Layer 15 of a small transformer language model trained on English Wikipedia (26 layers, counted from 0, width 96). Numbers have three digits each and are written without spaces.
A neuron's activation on a vector x is GELU(weights . x + bias), where the dot is the dot product.

Input weights of the MLP neurons that the questions are about. A number n stands for (n - 500) times 0.00074.
n8 (bias -0.038): 633560542354252670497426429434648410487394609433532507462380516649523520422437536456559497530651423588520358713500437329576456607602600555424472468399453513619490520374551579497602238218567602400361688420532617414764435427713490503490517674334604235382491370557497402539522430690529391483
n55 (bias -0.055): 533618348248461620593536523497631545689693533540277624479510468628529376527568278517411445500259568447649643436453644468489446364313417597382557469511427429532500500622511528721324766510394421341412485583617360518563464735455614560535794225597534416476612525459427436465555252626327548310
n64 (bias -0.049): 313374587550670631391440504510617618533267583443497614446370306557673642586663424691628500366500602476573334510595430452388628563497560426772490530472539500500648569507238268446813411570510524641396571639520347381413510606440517394407597412510490378655467703390325576686547363525547362406
n65 (bias -0.067): 761430476650524670459512359240446456539704635612426679599484674483434433194301593573537568256520570572411671543469496500303681605401742528373591504608437540423606500535205512357528324434277520541446077381586332508432424582656504367625639524319387244524422456586318815548328665628492603381
n68 (bias -0.059): 670603693710540601437486630627414522461407647473581398323479416273807605344628438803642297347341792618832419378195482566469324593478343345562662453713477368433334474454219580372766361487517513379486233573367417218477492564645482509504395752509598637741614447257380460694594234545504315634
n79 (bias -0.019): 386503772469289573399445424487561389316513490329481380542625560640449404637420361551383458588663503556540356449434406586450516586532557383483466234394603404680816649570507560452717431545391649476610503497561544372590394538409203612274493520675503669406532417420432523464532439551575604567
n85 (bias -0.061): 486395331563592431496487571846184189496649789683647648432450600612624442525352240541400400287435412560674613438356557335597550366445826245531349377491616504531749713695830517202546560366441517487442789636681422540686557454436675586426423517580328284538650401412390275538286352540513542553
n101 (bias -0.019): 646617708652557650678605546352514493412334639486639563603551444561407619500384423473458621471489375587409635530546475542560497476674450401334513346274504521641548262497673574551346597561470582657467561466490411440672536385497701427293656238275392613425315416510469444329659537774297401592
n108 (bias -0.029): 460664531776482704439620473581496182261457438500551546569622376656327496487634690651451482471514396426613493308420446775372607463338636507696447304547718680518607489301435695420651417718473469618525478514438483368426457619387684451507646427401422460397480511548459454483490606539314397414
n116 (bias -0.031): 395565388486517729483476405455528322709419630452369520645539436858617611310453379506476433490527558383382312484392469510520449643635394526640481467507385362598718665577434581381523590266438569455430493622546786411511686448423375436561490527526497587484526262507365540573559461627563441756
n147 (bias -0.022): 542204561447559518533481249423616536514338450556351566543532584368459477360415482486515619496361422383437412539614240452685434546464470478437528589432489566430580650647308537709596330535606404634598553267390686675508400630228614351193603475400581580628370391539693708668330589560547461778
n152 (bias -0.066): 180614536521466620538517812528696524536437569624673663593785417251760376532483421580462600389408492401767332512500724350454357496516339480382641382470607712508439471596637567465589373536705411470526513488447512466257106404580500851488612389455697504597340442412553276732379286618524480205
n156 (bias -0.012): 618560515425370469423516387506323546497513281435409358405609345432429435560740604476503424494531298644731500554503484620392551412429526488471497605381620384525704569452429589663552211527637509670487619679509500446599541521543484619425598410344500771586654516476503308565552540513515614315
n162 (bias -0.055): 567334816550581820679719443438389547488484450422387536410284584645504467531303300668291471492372349540548519535648435516589584415402358735617647625475273580197487376481377585662699524450384539447562562221481643317471549731467593540428408342578512596605335420415523368304593765769276410504
n184 (bias -0.058): 376400436420335529421576616555437536345488560289421574720401500754622382449656610629529221575381583671677472563585658443637687461568704512355438612226479685624650352634433306291364577258345356387508635701329558675697623618477640300336619290412377538616398610536636177500702508421387280620
n189 (bias -0.016): 647583775693421474430193261308476513471424510493637385631712530473480355431454464631605397634641473386457456431447397428447531519622307458474503564295470523685551588465466286531640445506544679443581426423430519497390500437383421549497378432602516558564676383620455359417418468697510702646
n191 (bias -0.035): 590688620648413527635240493628490275274470486411403563597391263449517469567557454510673420551616453444603353281311382723594386615640405458497409494394558440326604630535606650493539457532481338578356538458477572392528460426546467612590490552571397583617583530612442354627346255578578597608
n208 (bias -0.034): 667267442324539632373324454630568452297465449428328500684460650579525536437539542560556427486486617448300480603510440566468460570670472350627401585353385566616653462363393798471439338456507633607511754165246339500682500520459563490559406380500524399639490358450303552572638602567380531479
n220 (bias -0.021): 572586462527520346517385336443564298529464544406500530484674490578560588303487399519510442396421470321438535466354324385613400635743500615626438522346605674447432484431476493646627229585646663447419688445420753480579574248437563393405527439586472609388513650551561458542402529730535455639
n240 (bias -0.040): 543534559398485610627477315656523355434679559243441546522526606266504278395306568681515484454424438206610318482360581651216432504596454467626632592391715402443595356572422378417592661303489574461633574318526414101626606646431519511693579574338712539600435624467482651619625379542648589592
n246 (bias -0.035): 605559525246584504651589618472437532461536323202553838394371467552259683704467623569667458559612386748409521406510577543386414580394562411493381557314747446434538514549266442556391443531560500389466626308486544643549378813440584421489560407444503549581483468353489345705574296684418486573
n259 (bias -0.036): 694401533368595567314368430570425575488601427741420518503565240591537717468420463646564650444457425615387482655512503387392593421455460506771457646528418515568525576675478368468470473594459595649443525491533405450640486474573439455570351533693385443503602512394390579393541361370662491370
n263 (bias -0.066): 600514476511536546554292380514380441359693485558576411628493521617616624537358458378575307522716348623365360520577604461615605469292586514375513372300581550632489564435416336496472738510435351457397718455696604583626350527594714577652518305462356544393510881418369496302579407525646379561
n269 (bias -0.024): 561406710277547522531325366423459464506519420525509466738658580484462408441497362370478606506491619626543292456523328512591494357404657476625419639342417327484503482479462478478560619673601530717631453449728308522345373562384516638448503412470458577605606423536545558539470512346464636484
n272 (bias -0.025): 507395633604316625544577192565426388695428366577396342566590421570364581582500539538442785504654460532471548438449453532464578455644511454511439440559637317457418489558607658705720560694483538529489544272444497315650288741595323685590519451353379444500448186462486511265500660289433616576
n274 (bias -0.036): 447527529664425333613639523437531635468518469380500431453572386620543546457479309623581469552611549434374457437497482278379628595234366641361551512500614476482375536569620452684576379364598515442289362603631517515538553442569605473344531624547483723520557423569380425652430357470521529633
n285 (bias -0.038): 548458581444416513360444636733654389484529652470565387341359513599551746444546617779735373470345640496701568264389436145602556580606462238677492300487616600462404546648414391574858368472233488462452483480350465517600300504584374537404851553565573686561404546609443513488427285160561414174
n290 (bias -0.066): 806693606788422541636463573505235561224536414505360319661351365495891665584360454391790430532593763618417416342246327397851480515697295374317695757442468386687700454678548448317525388784255359479254309611244661280279239589372755685541559825188256612450812469465490443586435475248232419563
n294 (bias -0.055): 667356604426442806395423434592756441389471329474459407559558446599427504507357443486353060329586689589607589473527420500594527562416529521435490713515482554460519611394636378504597521531548417253548738510441597601493426538605399298482526500483380622663356163290434368608490580522420514706
n313 (bias -0.041): 448580364452431586536596352249606381493417530743608342612352349271390496531540246541701627529360434397518586688490384615591398466549315528410574664518744436586537532634640594455493405597393524423641698479674463264373500421408486379554597560308535775619394429728584518633445382657588476395
n349 (bias -0.048): 157301609630450458568569542305651741503557602702548454500578486627439475621415514708581573568416596667394406755483521342603423608425450424564407490442381668655364539581543486358486441571480466389464349428405553596511408348600387622486434559428270144316450437520681504558296578436393490617
n354 (bias -0.066): 321438689482709192321505462179441409398500656645300690646615610554572495403562842412381436315381025574633496635408446610589404466616616513447670702256564262655643614298468429386521413411398556330641234246449504478394385737544363723386582591620458395449534675402410649552487744558297534718

Each question shows a token from some text and the vector x that enters the MLP there. A number n stands for (n - 500) times 0.012.

"8": 375560309377400419291524506516620546617499480589513555462565428476340406370512662435544495433651584514577564380705567463738391493482408545614467534652518468428546587256472554705364603548588348482544576507372408444479719281462528417365453639542453527530556329647476507558535565540604496371
The neuron with the highest activation: n294

"onic": 470503487400516387553472455390649349521582356482561673449605350334372652503460521278633708506668561525604587534597436562620574595386435406444443406436574432602469437388488600561371637310452417586503414417511467511605721384524552456368294564515399636420633524450587493307563580540636581516
The neuron with the highest activation: n101

" retired": 541621451332382507437505426538529628493493475420455427582536491449609487519265387326534577597565560407429579444638591460545591553306333574474387434495511683431455595359574542628297593621609581647530572656399395500556669439429473397519425470466383524519508384700471577361807591511399474417
The neuron with the highest activation: n101

"-": 506470286479507355326521490650518550549537614486505430435520506477567664469424739329511576357496560477537509440711579632543524570303541480505408530416662447407422573334557440641574601363617561416639326454419496377484606626331330465404386553646543556504499512545418354445568770538558372502
Which neuron fires most, and how strongly? n354, at about 2

" for": 538649530451392500385490504575331484699421604545454349489327552437444475513480491312542557370556575558482579348512708578580519542414536431711279489504618592439443779312632655675580425368467458608601503505446476582579574447450348482397375515502590536518599420583415384520565597352452380462
The neuron with the highest activation: n85

"ally": 474512175359288538576410581461552468536474442446335501570526333442491580422420489349568558460543656554560717443460551426571548645412503465643457392547609403592519689394531483687452500394589370562591402549479520550529657478416558385399472597605588610509546611465487367242635414622602447451
Which neuron fires most, and how strongly? n55, at about 1.5

" in": 447564459369495357378591417474542507718519561400556400464467505383464430535425512466605542596516702408586588409600547539495417624409438557663282453531673455444491701490465417605581487425571380553469388502396390409707626478434376355482417543632583455514620439631341454516698720563491383359
The two highest activations, in order: n285, n64

"tum": 348472441569438470466471593408398649574493444358605408520666503483430481517614562403539668530867462309539557388631504430534432638401508542458261607707433399437572518296528352597419589460485474367575422458489327379525565558474459527549355448471641654419665520557510546446598593419539595528
The neuron with the highest activation: n189

"0": 404629352398454471428471553605586616580504501675577471383414469448488537527435543407559448542535677513620514469631642637502425608309408449588339458678519391416584676536664588588386663551531343612680358485426362541488504314264484395246353567452493438486524490556530544480498673551505445429
The neuron with the highest activation: n349

"|": 445605413434520470329482513649581516660500498391493704394566552403569613506395708238575621414470641528551534512652506543495518499367486506438366465543618457295342593453464513666430511369408389550595308498494632442490611511395343441456444400608542431461518500507411460545659750589599352572
The neuron with the highest activation: n246

")": 641667488366325562485285654687354523612368494325492312522421516468433530600413676356506580496469539408570594415662530598453472615229370393597549435578506482470579512600609547684488583428552515516519498499406330304553495424455387520465554596619514394507588410456496635473590514636463474572
Which neuron fires most, and how strongly? n240, at about 1.2

"classified": 480611468562530469353335620451405575438558359411468535445533545459708600398459450293581613566586548461434730332556544427744427632345459557545300377457511479431565570348533467755347522426361452692518595520499485401610616501376401500427406550526535650543623462624407427485577592435447600509
The neuron with the highest activation: n290

" driver": 506777368346501603410506495428518376540439448398450284622514536350436447514338461472489596540691532383486581588667636466417394631345534513604460393651487372547386708444527513668453603342698585636620498601479417463395597502420443542459254450380453568455462523642560474487650522442573463633
Which three neurons fire most, strongest first? n116, n313, n240

" ": 462510383369330496297530493552511449665584624392456524542531496486516632406404598287503442473501612523511475465813655599350491639376636391477494497556514550448467506354569517699397599440550548480548374439497611380533641533321373432461363660547563626489563538594381383397566720524525373382
The neuron with the highest activation: n116

"born": 369558490180418490292411664495600532491597509390539333574471574403591519277378593420546519649599543438549488403618481566645503646455399453521443523420605519462448591345506475644384573413553385590470417518399402537516575459427431465527517599679403519644541324655519581497691648628473589380
The neuron with the highest activation: n208

" the": 412602287405423294333539426578581591589520523407380492557474628587508552490467637124540551524558506420563683478610588545435390482368559524459528489477706416655457591442554450634465519440514485653540385505466462440648559468259385487459508639592505528510558370444377537387599692566419431605
Which neuron fires most, and how strongly? n354, at about 2.1

" literature": 427765367438344502315528530510506618538442368421374481509467545412522550459507349269521574465591610486462660458702395509542519595345590433719360517480649497643415490455595468558570588536608460560588389356350460341640582413325447349475334604429494617516641440547487548521651543610582479581
The two highest activations, in order: n313, n208

" short": 468629347429388511482567322479563578647565438458454540280596565501430391389366429375611684546639686415464593554668698510548619561282572462560394549425598459490437500302669582565386461489514457578558610497413461397552547424393479517594467568589562506448486452483429492377745632561358370339
The neuron with the highest activation: n55

"1": 448706341363397479464502665485638592615437541686570477391467541502480520471446527365488501461648557470625598305609600565501502682440351536630556448430498478380464660399664449767407463577595472422629537519254358376449389339349518377256422564548595483485601460542547425503457620535596477508
The neuron with the highest activation: n152

" was": 563580532506417472350449490593490630435446557348463347543430420359469395528472466360541572595517596332748722349455627347502422649480473503587404441493620376537496591390570501768537481410624486552415290632412486335526582557467477404407344515550561552593589494519516573395571770532577409525
The neuron with the highest activation: n68

" def": 478653553515628495654494393538349521482526276366532585466317604572582498399362516345567589673546615467429599469519650498498408696430444607581387557613463559323440626415353569727444361323551423532594410532401537418554731471400353447515281389535585502592505569515497454525588649418401520467
The neuron with the highest activation: n162

"ated": 345628400347378407519476478526562493603518533463569505408494423431624516450447526295569645472567653550443608391600539477634500666222396467563315380530730508453514692464547521575394622541446454745474417510486473572611649312457372385451472534478410541595570560576484433354729578483423450470
Which neuron fires most, and how strongly? n274, at about 0.52

"wa": 461399569287518466509465431457499633518315568461513302543528406479497617665535489369580733552499577533473576458682534549521479572449477472300359450548391600432566612577567476626508474361525590657612454498482339465575676276488412616295312466509450385368602483607632625349507573505533409681
The neuron with the highest activation: n349

"pon": 473507481373510520575543556452501452522488336465533652526477484367591636478336552251501661536573542532537710397462637403461441636493385565710378531523528572445611598274398547588480431489426463629637521515371470408514591494290452283506354464602525508372449640521515631392701714351458507495
The neuron with the highest activation: n208

"tim": 442498522379558368606568504393498451580400420568411458446563416361379697425530487335531743448541527596586567577575694434513403771354649480592546443539401447648539488385281438628440505412421518565562432387349536493531694453500423522428192459398526607390525550497572595400606614496617530617
The neuron with the highest activation: n354

"3": 496626388419352566476343700644549544590543522547461310466376563421468465475461603408488581494677527553640597309500601663498535553392374480601492365488670447332610533537639444650396494500598434506643547374290385227502515356393539558378329567615504460484527595523658440450456565608601461515
The neuron with the highest activation: n191

" The": 432660349442455351372474381554563609592509455428412407559467594584524564467463622123478564495588569437585730498615502517457373471377587525466501443454655426619433598366545468612514480442582468626506317473535499510634513483330388472469471610684600546482535358489410412376604735606488395578
The neuron with the highest activation: n354

" with": 445581428417405412435436500683427388545548520503483386442376529443512484428482425315552534450596650554553595314484517502561414570368473458628272408508764338488506559390512657645584455448534541552537528579424509502745552385372299508572461728620537499492617510535495454407597722589406390533
The neuron with the highest activation: n85

" a": 562597267481454400409575390619495546623564543629398503443452549399522382400402571220666617416595671518442550498623664555467540500305549469679508566474585480596380512369553630590457295377507458647573413425505561450694604456412460356548507554463601541377459464591495561321622555590347425423
The neuron with the highest activation: n65

" non": 477599390425343424481502381521490558469470563371442590509463644552335435389553342234564581580749601431540582504598562529468523585351571515510374411533647594342411594358471505651441622461557416491530544565494479511718601440399360594473273569543556540414578531532386251336632626707486526542
The neuron with the highest activation: n8

" assessment": 480718356445472500600420417500458471500468351436418508493491403471314599393489393354449598488747696487525689459575449438463513564269574452769369404514575353547468668385449480611338625361488540651593402486440439427487582478490484465449331503399546602476664628598565556487620683586534565511
Which neuron fires most, and how strongly? n269, at about 1

"tsu": 366584456387688548449590543465448523524514449471595515490542490239287625455408589362706822530476579469406554531542433561550466571437489353361374543553608622531484504374353578585485369525496542516551427378508543536574742343461515542607213491532481555453609456538651564230494540468450464557
Which three neurons fire most, strongest first? n313, n147, n349

" None": 442670226507416468487576355600420748518254418352471317679521421464575537418468533374438613372547653403504572409564530492516446614458468498622531488627560453420537568439412524608384626430764309585600421460574418479527680409375506451462276618563602483470623453528506495620707473562525426467
Which neuron fires most, and how strongly? n116, at about 1.2

" of": 343630490466441391438479550609397339584646613456467324610389473402356377509461534281550452582687586332631606321561518562547441606537529396576348401430709450475393572454574542704641424439530508633509639566455488511587545480416411339428380607459436469543517582631376394575612716537578490462
The neuron with the highest activation: n191

"ed": 534643410413488401563446615505419430476601497591354398520429432346530549353495460293670621481678648434515495352377541586597341653570396413561457455516517509509501756469652662685509522455403528632505448472313533365430557436521525334441314604496491586561605562580373417527634716431467518458
The neuron with the highest activation: n290

" syn": 370713398491470465609477400420427421509515495313477714514422468554346557494450293368636681473655608373495580353598544494470525574418466516572318368501576433415554551280555611619610548479566512423524482447473504523641567398412328438578340605640623588383612573508571494235699547645494489471
The neuron with the highest activation: n220

"er": 441559403321476385521615512340535563463693454434636599521562489394352597535490502311536713638607660413650476497564546403508517626313557561565384446493539513504332500488521474711436395234547510467378550492479490466618541329524432588497461469436504656318684546642531539365693470521431484401
The neuron with the highest activation: n274

"align": 461541317490424439539512625409434535497557243411404476381609477396578664435485570322575541626691682573505678452572529347633341689469449622547379638561569412452566571490478330715457542500460399542541544507342414291600611499392357385492431580509567601431620494518389461437568626495498531514
Which neuron fires most, and how strongly? n290, at about 1.8

" New": 415686349443439424361540528542607486559488546372418477511570577402391625547463435317602556577613611486564526440740438473417635555376422514568375482618584566254458659431490444580453442538457472638556386499505444528679695335472472460415381658658469552483611219505451381384580705516503454437
The neuron with the highest activation: n274

"ing": 415700422344506435681449457478458429509453487395362331476450437406432655457428484313525543404604629551637500333614549588415379637345503421665405382596616410598552667619568497559506620452423599713477526427560363399470511451361524449508394554496442359553650618488549642468673595382626467623
The neuron with the highest activation: n240